Layer 9 of a small transformer language model trained on English Wikipedia (13 layers, counted from 0, width 128).
A neuron's activation on a vector x is SiLU(gate . x) times (in . x), where the dot is the dot product.

Input weights of the MLP neurons that the questions are about. A number n stands for n times 0.0038.
n16 gate: -10 -13 24 45 -2 -4 27 -52 -23 -22 -30 -18 9 14 19 11 42 -54 3 -4 -3 3 -42 -17 25 53 13 21 -3 1 -80 -3 -41 -14 20 29 86 1 -22 10 -20 0 -10 -36 -61 33 38 6 -66 48 46 -28 27 34 -7 -24 -17 25 -18 15 -1 -17 -15 -13 18 2 23 -14 -11 5 -37 -24 46 -51 6 41 23 -24 1 -14 47 -33 11 -35 -14 3 20 -11 -22 -15 -2 29 -6 8 -2 -18 47 42 2 -16 -10 17 -46 -15 -53 -53 6 49 -68 -38 33 -4 14 -67 4 7 -1 -5 -9 26 -11 24 -16 -6 22 -11 -10 -20
n21 gate: 10 -47 -18 18 -31 35 -2 -6 48 13 -4 3 -18 45 -32 -2 -27 -16 -8 -24 -4 13 -10 20 26 -24 -18 -31 32 -16 42 33 23 -70 11 -1 8 6 40 -8 -17 35 -3 21 -22 37 9 -2 24 46 43 -4 19 39 -23 7 -23 13 31 -4 9 45 -24 -60 19 -40 10 -60 -11 17 -31 2 36 68 33 -12 -9 -31 -52 -9 -8 -4 -25 -1 -5 12 -46 -10 9 -7 3 -8 -12 11 -27 28 -6 8 -21 -24 -15 25 -15 50 -2 -45 20 -44 -10 13 -47 4 2 -23 28 -8 -7 -28 -17 5 16 11 -23 0 -13 -49 -59 11
n23 gate: 36 18 -15 -1 19 -36 43 2 5 53 30 11 12 10 4 11 -14 36 21 -21 9 24 -5 -53 -21 3 -2 38 57 20 11 0 26 49 39 8 34 2 -11 -10 -40 1 -1 -48 7 -27 6 38 -1 80 -60 -28 85 41 -23 38 20 -25 42 16 -9 -45 -8 -51 33 -35 19 -19 6 -32 -90 19 -20 6 -34 49 12 5 -15 -13 -36 -10 30 85 29 17 -42 1 1 -40 -28 5 -24 -40 -28 5 29 24 22 24 -6 -38 2 30 -9 1 17 24 -34 -72 42 9 12 21 -28 32 8 -8 -30 24 3 22 35 -17 35 -24 -11 8
n31 gate: -17 -45 19 63 -28 2 3 -54 7 4 10 -15 31 30 14 -19 -15 40 30 -25 -18 7 -57 7 -34 11 -23 -59 -20 -3 10 -12 3 28 25 -1 -12 33 -3 -34 30 -35 25 20 -22 -32 7 31 29 -28 -57 2 18 -3 -1 -23 32 -9 3 -32 -10 15 59 27 -12 48 -18 -22 -11 -2 -1 35 -40 -69 12 40 -20 88 -28 14 -32 48 19 -9 -9 -37 -11 -35 -3 -35 0 -22 28 -7 -36 -30 52 -3 -8 20 16 -31 -7 -50 30 9 -45 -8 5 -51 -8 -8 -8 3 23 35 -2 11 -43 10 0 18 24 -34 6 -66 -11 42
n39 gate: -30 -2 -32 8 2 33 -10 31 -13 -75 -5 -10 -3 -18 27 32 12 5 -43 23 -17 24 -44 46 24 14 33 -1 -35 -23 -4 15 -39 -21 -35 25 -9 -37 -3 3 -7 -25 -36 38 0 -22 34 44 -16 6 -5 -30 39 26 18 -33 32 -18 5 -20 9 -38 29 -22 -24 25 58 -29 10 21 -23 12 -5 23 9 -22 48 -4 -9 37 -25 -51 8 22 -2 54 -18 12 81 -41 -49 -22 -33 -18 -52 16 -41 -12 -10 11 28 -33 3 -23 11 -11 7 -35 -5 29 3 30 -5 -31 -7 -25 -1 -6 8 8 53 -23 6 3 -2 -64 33 -21
n91 gate: 71 -28 12 47 -61 4 49 37 45 -15 3 -37 -18 8 14 61 0 16 16 12 42 -26 -21 -16 -4 20 -41 25 12 -6 -12 26 11 55 -39 -17 -12 25 -15 -31 23 -53 -56 10 14 -3 -13 -28 -49 -21 -9 46 -37 22 -25 -3 43 -30 -12 25 6 -32 34 -17 44 -5 45 -20 -20 -34 41 27 11 24 16 13 -3 -4 -44 -64 -16 -33 28 -24 -32 8 3 25 -14 8 13 17 -8 29 7 -19 -6 18 5 0 9 4 3 39 -66 -7 3 -32 14 28 11 -17 -22 -30 -23 23 -28 9 -26 3 21 25 15 25 37 13 -14 38
n160 gate: 33 28 24 -2 -29 43 2 16 -32 -15 23 22 2 -16 16 -40 -14 36 -2 16 2 28 27 21 17 37 3 -13 16 8 0 -12 56 15 6 10 28 -11 37 16 48 16 17 -17 -30 8 1 10 -1 -54 -11 30 -19 9 29 14 -22 -5 -42 -1 -93 -2 4 -55 -11 22 -11 -61 23 -35 -40 11 -35 12 15 5 -33 29 41 -25 -35 5 3 28 5 33 -54 7 44 -13 -35 5 30 8 16 24 -33 19 -28 -14 7 -17 -2 -22 -50 -6 -27 8 -15 6 3 8 -27 -62 -22 -29 -2 40 4 -15 -13 -63 -21 45 11 -7 -25 -12
n181 gate: 30 -34 31 25 -9 35 7 -1 -47 30 6 -20 18 -25 -12 2 -23 2 -9 -30 4 11 29 18 2 0 -31 18 12 -4 -54 26 -38 59 17 -38 -16 -13 11 -6 13 9 -39 12 -50 15 8 -7 -5 18 -10 -26 -4 17 -7 -15 12 -13 -31 7 -28 10 -1 -36 -1 -5 -35 -15 -3 -17 -45 22 31 -25 28 24 -1 -41 14 -26 1 -33 39 4 20 -11 33 -24 24 -35 -9 -5 -16 1 -23 5 -22 35 -7 15 -28 -48 -24 30 3 20 10 36 -71 9 -16 2 -12 -47 -24 -33 -14 -41 6 -6 -36 48 -32 -14 24 -25 38 0
n191 gate: 13 38 28 23 -21 -4 -63 60 -21 8 -3 -3 -26 -37 6 7 10 32 1 -24 15 -27 15 15 -17 -46 -24 27 -6 17 42 25 27 6 1 -24 8 88 -16 -27 -9 -13 61 -15 -13 11 -6 -27 -19 24 -6 1 -21 9 45 -27 -11 18 -11 42 -20 33 8 11 -17 4 51 -3 -22 -22 43 11 26 40 52 2 35 -34 32 22 -16 41 -20 -11 -31 -43 -5 -31 16 1 -6 19 27 23 25 10 -2 40 -77 -33 -13 -33 55 -43 -60 -8 40 -72 2 40 9 -5 59 -11 -31 21 13 -28 24 4 -3 14 27 43 7 -43 0 22
n16 in: -8 21 -31 -75 -18 3 19 12 16 -28 0 58 -5 58 -16 47 1 -14 21 -32 11 -1 -9 38 9 29 -58 -24 -42 17 -34 -31 -43 32 -5 31 48 18 11 -3 -82 32 -45 10 34 -39 47 -3 -13 -55 9 -17 -8 -27 -55 -39 32 -11 38 -7 52 42 5 -23 -10 -4 4 26 -30 -21 -36 22 38 -10 1 -7 -22 9 31 8 30 31 11 19 19 -26 -4 -48 16 1 30 -31 -19 -36 61 50 -14 -64 16 17 31 31 29 -4 67 40 18 -6 9 2 -37 -77 46 -18 19 6 19 9 13 -45 -2 33 -18 13 -1 -34 -14 -49
n21 in: -16 9 -2 1 40 34 12 32 -2 39 0 -25 -36 18 27 -19 -11 -21 20 -36 -19 13 -33 -21 9 -29 11 30 15 9 44 33 47 -30 -6 27 -7 -3 1 10 -2 21 -41 -16 -20 -12 10 1 7 -9 -22 -28 -20 4 22 39 -19 8 45 2 12 8 2 -8 51 35 -17 -16 -23 5 19 58 -7 -32 8 -17 -26 38 38 -14 8 59 -35 18 -6 -48 2 15 -7 8 38 27 74 43 -61 -24 -34 -17 15 -22 -21 21 17 -17 3 -20 -22 -2 15 29 -3 19 -20 13 -28 15 10 -7 -37 -7 -6 17 41 -4 -3 -4 47 58
n23 in: 23 14 -38 25 20 2 77 14 11 -36 -22 -40 -14 -23 21 -58 -4 17 -41 37 -30 -1 24 4 3 8 5 2 -64 -6 -50 -36 7 13 -17 -1 7 62 -44 31 20 7 9 -31 17 41 19 -6 -43 -14 6 27 16 21 22 45 -35 17 -2 23 15 4 9 -26 15 11 6 -6 10 22 -20 40 -13 5 38 32 24 -28 12 27 16 -63 -12 20 -27 44 -2 9 58 -1 -12 25 -10 -20 3 16 -50 -8 23 -7 -8 -27 19 25 -47 5 26 -27 32 19 1 29 -9 45 12 -10 -17 -38 28 -36 -26 -78 3 8 -64 -21 -60 68
n31 in: 0 60 14 -46 45 -69 44 7 -48 26 84 18 -11 5 -15 49 -11 -19 -14 -6 -7 4 -14 23 -31 -12 -95 -2 19 51 29 16 23 23 -5 49 -9 -24 9 -7 -9 -75 -46 -30 -27 -8 -54 -2 1 25 -5 16 -16 -35 1 21 38 -20 19 -4 -40 -1 -30 61 9 -4 -40 -21 21 27 -28 -26 1 22 4 18 -12 -11 68 16 18 -15 1 14 2 18 -6 4 -10 30 -17 27 7 -6 -37 18 -30 14 40 -82 9 15 24 35 20 -10 35 10 25 -30 -21 -21 -28 45 -20 2 44 31 -31 -20 -30 78 21 -4 -69 66 -32 13
n39 in: -11 -12 9 -5 -32 -32 51 -46 24 -8 -20 -7 10 28 42 4 7 16 0 -20 40 8 -30 -50 -36 -29 30 -19 33 -26 35 -33 -24 8 19 -29 -13 4 8 31 17 -18 6 -36 16 20 -28 -35 -1 -19 36 -27 -26 20 -39 -66 58 53 4 7 46 -17 14 -23 39 -13 6 26 -17 -11 -14 -20 -2 55 2 2 28 -3 8 24 -46 -30 -5 11 -16 -13 -6 0 28 -35 -47 4 -33 -28 -15 -2 2 33 -15 -4 -28 -6 28 15 7 15 8 -22 -46 49 -24 45 -13 -5 -25 -28 -22 -44 -53 -4 41 -56 30 40 -36 -7 -28 2
n91 in: 10 -30 -2 32 -21 0 2 -19 24 -31 -15 14 29 49 -21 9 -36 -26 45 11 29 -23 51 -15 7 17 -53 -52 18 25 -16 60 7 18 18 5 10 21 22 -8 44 25 -20 30 -38 7 20 -26 -28 9 30 -25 20 -32 11 29 -17 6 -35 -40 -51 -43 -2 19 -7 -54 -43 -2 2 -39 -52 -4 14 8 -45 -10 -11 12 10 8 10 47 -45 -18 -43 -30 -30 -23 -15 -28 16 42 9 -21 -9 21 -1 19 7 27 20 -14 38 -29 -21 14 12 50 -7 37 -29 4 -24 44 43 -34 -19 48 -12 12 60 -7 -7 -20 -12 19 1 3
n160 in: -10 -13 55 16 26 24 68 -7 38 -2 24 -44 37 -42 -20 9 22 6 41 44 -27 49 -4 8 1 12 29 -20 -7 -23 19 -12 -12 -6 -6 -21 1 4 -16 15 22 -14 -9 26 -22 21 12 -11 27 -11 -27 17 13 -21 1 -7 -36 -44 43 -12 -8 -16 -9 24 69 45 -19 -16 28 -12 -7 -43 -42 -17 6 -37 -41 2 -1 7 -14 -6 -17 -10 -3 -19 29 24 -72 -27 -2 14 33 32 37 36 13 23 16 -8 5 46 9 -37 31 22 19 37 -29 -12 -33 -6 -10 -30 -35 14 -6 10 -5 5 21 -5 63 -16 2 -17 -17 14
n181 in: -23 18 -24 -36 2 -25 -7 -36 -10 -3 -20 -31 -21 -18 -51 18 57 28 2 -26 34 26 15 6 -48 11 12 -22 6 -36 -4 -29 -24 -18 -6 -44 -11 13 -24 56 -4 -30 -37 19 -14 -5 -6 2 4 18 36 -16 29 -20 -13 -9 19 -9 49 19 8 -1 -19 -30 14 -34 30 36 7 28 -41 -36 -8 27 36 -21 -4 -65 36 37 -39 35 -1 -36 52 -6 -15 32 -6 -1 8 0 -2 1 27 2 25 -60 0 2 -13 -19 31 -27 37 -12 35 38 -6 11 -15 70 -13 18 -34 -24 -23 5 19 -28 -11 -32 12 1 -12 -2 -41 37
n191 in: 72 -12 -64 28 31 30 13 6 -4 -1 28 40 14 6 -13 -43 3 42 16 -18 38 -61 41 32 22 1 -17 -5 -31 -28 -21 36 -24 11 -21 18 2 -58 55 7 -21 16 -39 -29 7 5 11 -42 7 -19 -5 -26 4 64 14 -34 12 18 -15 -30 43 -53 -17 34 -14 -24 8 -5 27 21 24 33 2 -21 -35 10 -42 -25 4 -18 -24 -19 -2 -71 4 -28 45 56 4 11 27 -41 -16 34 14 -15 78 -82 17 -3 3 -9 -11 16 -19 -1 -17 -44 32 -32 -4 32 4 27 -3 2 29 26 1 -9 52 41 -12 -18 -25 46 -20 15

Each question shows a token from some text and the vector x that enters the MLP there. A number n stands for n times 0.039.

" A": -9 -60 9 -33 4 -15 -31 -35 13 53 9 -16 -4 30 8 -10 1 17 -2 12 -32 13 21 -26 1 -7 -11 46 -2 -18 40 -25 -3 15 3 7 8 -19 0 -16 17 18 -7 -17 18 -28 24 15 -21 14 5 -21 25 8 8 32 -8 7 -23 10 -5 1 2 -27 25 -18 34 -12 32 -2 12 6 12 -17 13 26 5 -10 -1 -6 -7 22 -3 -10 -7 4 11 -14 -19 55 -17 8 -12 -25 18 38 14 17 4 -3 3 -2 -24 -18 -21 8 7 31 14 3 -32 23 -16 -17 -2 8 26 18 1 -51 14 -8 0 -9 -15 -11 1 47
Which neuron fires most, and how strongly? n23, at about 0.61

"'s": 24 -45 -16 -12 -7 13 1 -22 -10 30 53 2 -5 18 -5 -31 2 -17 37 2 -30 -33 25 13 29 -28 -16 27 5 -21 46 6 -16 -4 4 12 21 8 12 -24 -2 -1 20 -42 24 -41 13 6 36 27 -43 -7 2 -10 20 29 8 11 -2 6 -23 5 1 4 10 1 33 1 26 -13 -4 -11 -11 -13 18 16 -4 29 -18 7 6 -27 10 -22 3 13 -8 8 -10 65 -6 6 -2 -7 -1 42 -14 11 -10 -31 19 -2 12 -37 -6 23 -6 31 9 -6 28 17 -4 -16 -19 -4 17 3 -30 -12 -7 -3 17 -6 -20 -2 -20 20
Which neuron lights up most? n31

" P": -21 -2 11 19 10 -14 -6 -15 11 19 5 21 -5 -14 -13 -14 -9 -6 -16 12 -22 6 21 -28 3 17 0 8 3 -22 48 -21 -31 -4 24 32 22 2 -2 8 -5 24 -13 -17 27 -19 23 -6 8 12 5 -10 27 -19 2 -9 11 8 -72 1 34 10 14 7 -10 -15 5 7 39 2 -6 7 -2 -44 1 20 -1 -16 9 6 16 34 25 -31 9 39 11 -6 -26 57 -31 8 -69 -22 27 15 -19 18 -12 -4 -25 4 -17 -8 -30 4 16 18 10 25 -37 5 3 -12 12 -2 -16 -3 7 -16 15 7 -10 -2 14 15 15 35
Which neuron fires most, and how strongly? n21, at about 0.35

"r": -19 -10 -6 7 -35 7 -11 -8 -32 -5 7 -13 1 21 1 -19 5 58 1 0 -52 -5 52 10 17 -15 -2 14 1 -17 17 43 -2 -11 -19 11 -33 -35 10 -17 -32 21 -38 -14 -5 -6 -6 -14 -9 18 9 9 6 2 27 -21 41 -9 -4 13 33 -11 -16 -4 -9 -9 2 -6 46 26 36 17 25 -28 -3 23 -24 1 -11 19 -34 -4 35 3 1 25 7 -24 27 32 -1 -27 -34 -19 -28 27 -17 14 -8 -20 -22 -11 -3 -16 -26 25 0 20 34 30 -27 8 10 0 -14 -25 2 -6 -36 -19 7 3 4 3 -23 -22 8 17
Which two neurons fire most, strongest first? n39, n191

" her": 15 -36 -6 -28 -1 4 -19 -20 -10 -3 28 -24 -22 41 -16 -9 -20 5 27 9 -20 3 -3 -11 3 -34 -24 24 18 -34 60 -10 -18 -2 23 28 19 -5 -1 -18 -16 -1 44 -18 -7 -29 17 -3 15 13 -12 15 -11 5 0 23 -7 0 -5 25 3 6 -6 -2 28 5 3 -4 2 0 -14 -7 -14 -23 27 33 4 32 1 16 9 -18 15 -20 -5 30 -25 -18 -10 59 -2 -12 9 -17 11 25 -24 8 -14 -25 26 -36 4 -43 39 18 -12 34 23 12 21 21 -26 -26 4 -7 -7 -14 3 -14 -7 -15 -9 3 -31 22 1 38
Which neuron fires most, and how strongly? n31, at about 1

"ach": 16 -35 -36 5 -1 11 -29 -23 9 16 32 -12 -2 -8 -12 -48 4 24 -20 26 -28 4 33 -13 8 -24 -35 2 1 -45 41 -19 4 18 10 -9 -43 -15 -8 -44 -7 48 -20 -6 23 10 4 8 -4 -1 10 -7 -4 -8 5 4 -11 9 5 -4 9 15 14 -8 0 -20 23 17 45 3 -5 -2 30 -1 -19 18 23 22 10 17 -12 10 1 -11 -11 -7 -4 -6 -10 58 -10 -7 -32 -16 25 27 -10 3 6 -2 16 -12 7 6 -29 12 -21 31 -22 38 -11 39 -23 -19 -13 36 -1 17 3 -21 1 -12 2 0 15 -14 5 6
The three highest activations, in order: n31, n16, n181

"ad": 5 -8 7 -6 17 6 -27 -2 -31 22 -1 -65 -4 -17 6 -8 13 33 -26 5 -9 -13 -13 -4 -3 -24 -2 23 4 -58 30 -21 -7 18 0 15 -35 0 2 -26 -26 37 -8 -24 -8 -11 39 -15 -15 -19 -10 -8 12 7 -1 -1 19 -19 -22 -2 14 -11 -5 2 34 -23 27 -12 51 -21 6 7 10 -23 -4 54 -16 21 -3 10 16 42 17 2 -14 3 -6 -11 4 31 -58 -5 -50 -18 4 -21 -35 16 3 -16 -9 4 -21 -10 4 10 -9 18 -16 21 9 16 24 17 -25 3 -32 -23 0 -6 -9 -11 -7 28 -6 -17 5 30
Which neuron lights up most? n23

"ed": 0 -9 -7 -5 26 -7 -20 1 -32 7 5 2 30 21 -23 -45 7 33 -32 49 -9 -3 3 -3 26 -29 -34 6 -21 -54 57 -1 -19 11 14 17 21 20 3 -13 -28 11 -1 -39 13 -37 28 -14 13 3 -24 -9 1 -14 37 19 5 14 27 31 -8 -2 -8 -9 5 -5 -10 6 43 3 6 22 5 -32 16 -30 11 -9 -40 28 -9 -6 -10 13 -6 6 -26 7 -12 34 -25 -12 -19 -5 -17 -1 -37 -2 14 -3 8 -4 -3 -19 25 -7 -21 28 7 -5 0 12 4 -16 -24 39 -27 3 -6 -12 2 -31 -30 -3 2 -2 -3 9
The three highest activations, in order: n23, n91, n16

"w": -5 -1 9 9 -3 31 7 -25 -11 -10 -25 0 -3 4 -5 -6 -15 31 16 19 0 -23 16 8 8 -31 -2 -32 -6 -50 35 11 1 9 23 23 8 -34 -3 -17 -37 5 -33 14 2 -14 -12 -1 9 12 -25 -2 -17 -15 22 -11 -2 16 -20 16 15 18 -2 9 6 -15 -17 -7 35 17 -2 -5 17 9 13 32 5 -3 15 -6 -7 11 42 5 -22 39 34 -28 -4 70 -19 -13 -65 -9 -9 47 -7 -20 10 -16 -22 12 -5 -36 -19 -3 4 35 4 9 -1 21 -18 -10 30 -4 -17 -19 -13 10 11 2 1 -7 -6 -18 33 10
Which neuron lights up most? n39

"Sh": -4 10 3 -15 6 -24 -17 7 5 27 41 -12 -2 -4 -7 -27 1 0 1 14 -40 20 10 -15 50 -24 2 34 -31 -32 34 -7 -9 12 4 -2 -25 14 -27 -39 -5 -12 -25 18 9 -15 21 -14 -13 10 11 2 4 17 -10 26 -32 5 -74 16 17 2 9 -6 12 -1 24 15 -7 21 13 18 20 -9 16 28 -11 -18 10 20 14 19 11 2 -27 -14 0 -9 -21 31 -33 15 -51 -33 -18 34 -18 18 26 8 -13 10 -6 -33 -3 27 -14 51 11 28 -4 18 -2 2 5 2 -7 2 -1 -38 8 -11 2 -16 1 2 20 38
Which neuron lights up most? n16

"ated": 41 -60 -14 -18 21 25 -21 -16 -4 16 13 -20 -16 26 7 -22 -7 4 -9 22 -15 -5 5 10 12 -7 -57 9 14 -11 43 -3 -4 8 52 24 2 -2 7 -18 -7 19 -16 -8 18 -42 12 2 -30 4 -14 -20 -7 -26 6 18 -28 -22 -22 11 -2 16 -14 -21 4 -16 -7 12 17 9 20 -13 8 -6 13 35 17 18 12 27 -11 -11 5 -12 -3 26 12 2 -12 46 -15 20 1 7 16 46 -35 20 20 -4 18 -19 -19 -28 -3 18 -5 13 -3 21 -32 16 -14 -10 -17 16 8 18 -23 -16 14 -24 6 -2 1 -29 14 12
Which neuron lights up most? n21

"ol": 22 -14 -22 -18 -6 39 -7 -28 -16 30 24 28 31 8 -49 -33 -17 -10 -8 1 -10 -4 34 26 18 -13 -8 -4 -13 -14 16 -11 -10 -8 19 26 -19 -2 -11 -14 -45 36 -28 -14 10 -50 24 18 8 -28 12 -7 -6 -29 30 19 -18 -3 7 0 7 -16 -17 -29 -31 -7 -19 15 39 5 -17 5 27 13 6 24 50 -3 -3 23 2 26 19 -18 -18 -20 -21 -24 -14 12 3 -26 0 -11 11 14 -8 -4 19 -6 -10 4 -8 -9 -3 8 -12 52 12 26 -42 16 -13 -19 7 14 -12 32 -15 -33 4 -1 -4 0 -15 -74 0 -2
Which neuron lights up most? n181

" p": -10 -19 8 14 5 22 17 -40 1 3 -9 13 -12 15 -7 -27 1 -16 13 7 -16 -17 21 -1 -6 10 -14 20 -17 -18 85 26 -16 -37 7 32 -6 21 -23 -25 -3 13 12 -35 7 -37 26 -5 4 3 0 -3 11 -23 -1 -17 12 2 -34 16 -19 -18 18 16 -58 21 12 25 29 8 16 9 -5 -38 19 17 -16 1 15 6 3 5 10 -17 -16 42 -2 -15 -16 39 -22 11 -44 -26 19 -23 -14 32 -13 -13 -5 -1 -14 -7 -5 7 7 -17 33 11 -2 9 -10 -16 -3 17 6 9 -5 -6 6 6 8 -24 -14 -13 10 28
Which neuron fires most, and how strongly? n181, at about 0.39

"2": 26 -32 -20 -13 4 13 -2 -30 11 7 -11 -5 -11 25 -9 -36 -2 24 9 7 -26 2 -23 9 27 15 -5 38 -12 -10 43 3 -15 -1 -6 -10 21 1 -14 14 -2 32 -11 -26 15 -16 24 -19 -17 2 -31 -5 25 -24 24 19 -12 9 -53 19 37 16 19 -4 -3 -17 -26 -18 57 2 9 4 12 -1 -5 -6 8 6 1 11 -5 2 10 -14 3 -1 -25 -2 -4 28 -4 0 23 -3 6 7 -9 -1 1 -9 -22 5 5 -22 -6 -9 -15 5 -1 29 -70 -4 -34 -11 -34 -5 -11 -24 17 -68 16 11 -5 48 -7 4 -11 51
Which neuron fires most, and how strongly? n21, at about 1.1

"op": -18 -12 -9 -21 3 29 7 -29 -49 -25 19 14 2 -7 -8 -11 -22 -11 -19 -3 -33 -5 14 -11 -45 -6 -41 14 16 -39 41 20 -25 11 -21 1 -12 3 -18 9 -2 8 -34 -31 5 -34 -20 -22 -5 -3 -20 5 -12 -27 5 -14 5 15 -18 28 -5 4 7 -20 18 2 20 31 32 33 13 -20 -15 -19 13 6 -10 19 17 -6 -24 -14 12 4 17 1 -20 -19 24 12 24 8 -38 23 14 20 -25 8 -3 -23 10 9 -23 24 -50 -9 3 -24 -5 16 -31 16 -10 -26 44 35 39 1 -30 -17 29 -17 9 -2 16 -18 22 17
Which neuron lights up most? n39

"imately": 42 -83 -11 -11 8 10 -14 -2 14 -8 8 -34 -28 14 -19 -15 10 -12 -11 24 -31 -3 -11 18 11 -12 -26 3 23 -21 42 -16 -6 9 0 0 15 -20 -7 -12 7 11 -10 21 14 -23 17 -21 -10 5 34 -14 0 -29 16 15 -13 -14 -25 -4 -3 11 -16 4 -22 -15 -7 3 19 19 18 5 14 12 -27 33 -17 13 -31 -8 -18 -15 -6 -10 -6 14 25 12 -19 50 -16 8 11 2 14 31 -23 18 23 -23 6 -7 13 -34 -21 1 -8 28 -7 27 -29 10 -37 -21 -25 -11 4 -1 -25 -24 22 -7 15 -4 -6 -16 -20 16
Which neuron lights up most? n91

"ished": -3 -14 -19 -18 10 44 2 -35 9 26 25 35 -35 -19 34 -21 -12 26 -10 18 -20 -20 33 7 14 -8 -56 21 20 -32 11 -21 0 21 8 10 19 2 -6 -20 -33 15 -15 -26 36 -45 -6 -17 11 17 -9 2 16 -12 18 17 -10 8 -1 19 -38 -7 -3 -13 13 1 31 38 38 1 2 5 21 -24 29 -7 2 12 22 4 10 -4 14 1 -12 14 19 15 -14 46 -4 7 -15 -7 30 49 -25 15 -4 -3 4 -1 27 -15 -7 -24 3 15 -12 17 -11 29 -11 -26 -21 30 -8 7 1 -8 33 -9 -16 11 2 -34 15 -35
The three highest activations, in order: n23, n191, n91

" such": 21 -40 -38 -47 -4 3 -31 -20 19 14 19 10 -16 8 6 -11 -7 8 11 23 -20 8 21 -2 -27 -4 -27 20 -29 -33 61 10 -16 3 34 11 21 15 -1 -6 4 15 -15 1 -1 -62 0 5 -2 -29 17 3 -25 -22 23 3 -2 -9 -5 22 30 22 -1 -29 30 -29 7 -18 27 -16 -5 6 28 -10 14 11 2 10 -10 19 13 -41 6 -1 -6 2 5 -15 -24 28 8 13 1 6 -6 41 -30 14 27 16 -8 -8 0 -20 26 9 -18 -11 16 11 -39 7 -1 5 -5 -10 -1 -3 -27 -27 -3 7 -18 7 5 16 35 43
Which neuron lights up most? n21

"or": 3 -8 10 -11 -18 15 -34 5 -19 12 15 -25 26 -8 -9 -24 6 -2 -18 3 1 -36 32 -10 -31 -23 -48 8 -4 -46 33 -16 -28 20 -10 -11 -37 20 2 -19 -9 0 -14 -45 21 -40 -23 4 -12 -4 -3 -8 12 -16 3 11 -2 -13 4 14 2 3 15 -33 -6 -26 -4 26 37 29 17 -2 39 -24 7 39 5 22 29 2 7 0 33 -17 14 3 27 -3 -15 28 1 44 11 -13 -9 -14 -34 14 -31 -16 -7 -14 -31 14 -33 -7 12 28 -27 -2 -44 11 -3 -12 1 17 -1 -20 -14 8 6 -29 -9 -6 -47 -24 1 38
Which neuron fires most, and how strongly? n181, at about 1.2

"one": 13 -24 -7 -13 6 26 -33 -4 -24 -9 17 -21 -4 -19 -7 -12 20 -10 -19 14 -12 -35 38 -12 -3 3 -38 -15 -9 -10 40 2 -25 18 28 22 32 1 -13 -34 -4 20 4 -32 33 -30 -18 -3 -35 -12 -35 -24 8 -27 4 25 -9 1 7 15 -38 10 -17 -25 -17 -13 1 22 16 13 15 -21 10 -51 5 9 -10 25 29 34 -2 35 17 -21 6 14 12 -7 9 64 1 9 -12 -4 8 9 -11 3 8 -30 15 12 -29 11 -3 24 8 33 -12 10 -22 22 -25 -38 -22 30 5 -8 -7 1 -10 -20 7 -5 -10 -12 -20 28
Which two neurons fire most, strongest first? n39, n181

"\n": 18 -49 -20 -17 8 10 -28 2 23 12 9 -12 -5 -10 -19 -26 29 11 -6 27 -28 11 6 -6 6 5 -43 1 -44 -2 37 9 -6 -10 17 25 15 -6 -18 -35 7 -4 -17 -3 12 -35 5 5 4 27 -3 -15 11 -17 -2 -27 10 -6 -29 14 23 -6 -17 -19 5 -13 57 -1 42 15 16 1 8 4 5 13 0 10 6 23 -2 7 15 -17 11 3 19 -18 -37 40 -29 20 -12 -10 13 41 14 10 -1 -16 -4 -16 -15 -24 -17 -8 -14 23 10 23 -5 21 -11 -26 -9 -6 5 26 -22 -45 22 -36 -8 -3 -20 -31 -7 31
Which neuron lights up most? n191

" when": 14 -59 -32 -12 9 -4 -12 -23 5 -12 41 -20 -26 12 -36 4 21 17 -16 27 0 -1 17 12 13 -5 -44 31 6 -15 56 13 1 5 -12 12 -5 -4 5 -19 -12 20 2 1 -9 -34 14 -15 4 21 11 -8 11 -5 -3 13 21 -4 -37 14 7 -10 -30 -4 8 3 24 -17 8 25 -5 21 0 0 0 14 9 5 -12 15 -9 -2 -8 -43 6 6 -4 -20 -14 47 -33 22 -17 -43 18 40 -5 12 5 16 1 3 -10 -28 -6 15 -28 41 6 -8 -8 14 -30 -6 -21 -3 -23 20 -13 -26 14 -10 -3 -9 0 -16 -29 47
Which neuron lights up most? n91

" (": 5 -37 5 -21 -36 -26 -19 -44 29 10 -4 -3 14 11 -60 -16 -8 16 -15 30 -7 -17 22 -11 31 -5 -23 24 -21 -21 45 4 10 1 26 -2 12 0 4 -16 -17 2 3 -34 15 -19 -5 -7 -24 -23 -50 -5 12 -3 14 -6 -21 -4 -39 -13 18 -7 -12 14 -14 3 16 -14 31 3 2 -11 8 -10 42 0 -8 -7 17 -1 -8 -2 5 -13 -2 4 -21 -23 -43 5 -17 -15 -24 -8 11 77 8 -14 -20 -6 7 15 19 -1 -21 2 27 6 -10 39 -15 10 -2 -33 -9 -22 16 10 3 -23 22 28 -8 6 -8 3 34 9
Which neuron lights up most? n191

"usp": 11 -23 -13 0 23 15 -40 6 -40 -11 -31 -38 -29 -24 -19 -19 39 27 -22 -1 -5 -12 7 -12 -13 -52 -18 28 -29 -40 44 11 -9 6 23 17 19 3 -2 -7 -15 0 -20 -26 13 -28 -3 -8 -7 -35 -21 -20 -5 -8 -1 4 -25 -10 23 -3 -29 -14 -25 9 3 -8 -3 7 13 8 -1 -2 24 -19 -5 19 24 -7 -20 5 2 10 17 -42 6 11 -2 1 3 39 -9 17 -3 -11 7 -8 -30 19 15 7 -29 -26 -22 22 1 36 -18 38 6 27 -38 19 -40 -46 -4 19 -31 7 11 -1 -26 -30 -6 -14 8 -4 -1 30
Which neuron lights up most? n181

" we": 11 1 -34 -20 23 6 -10 -39 -22 30 -21 30 -3 7 15 -28 6 0 1 29 -34 -1 -3 -6 13 -15 -15 -11 -39 -24 57 14 23 5 16 -1 19 7 3 -63 11 4 -4 -17 10 -46 -17 -20 -7 17 15 -22 8 -22 -4 -3 31 -1 -13 7 -15 -8 17 -4 2 -24 -18 23 24 12 -7 -6 46 -7 8 48 -8 -8 8 19 19 39 11 -26 -35 -10 -12 -20 -17 42 -27 11 8 1 11 6 0 32 6 11 -10 -3 9 -22 4 11 -7 23 -6 24 2 -1 -13 1 -13 39 -24 -3 -34 -22 14 5 11 -38 -5 -14 -6 34
Which neuron fires most, and how strongly? n31, at about 1.5

" K": -31 -10 2 4 -16 -27 3 15 7 34 -10 6 -49 1 1 -20 -22 9 15 7 0 -7 10 -3 26 -19 -2 16 -9 -24 35 10 -11 21 18 16 -15 10 -19 -2 -22 20 -30 -18 20 -10 0 4 -1 12 -12 -2 12 -12 -3 -8 5 25 -40 7 55 -14 8 0 34 -22 -45 13 23 14 9 -18 30 -13 23 22 7 -37 2 -11 26 48 25 -1 -20 26 6 -31 -3 56 -19 17 -78 -24 -20 22 -11 -10 13 -6 -12 0 -12 -17 -33 -2 -5 12 2 28 5 35 -3 -19 30 -7 -26 -7 13 -1 16 -13 -6 3 -22 3 16 4
Which neuron fires most, and how strongly? n160, at about 0.52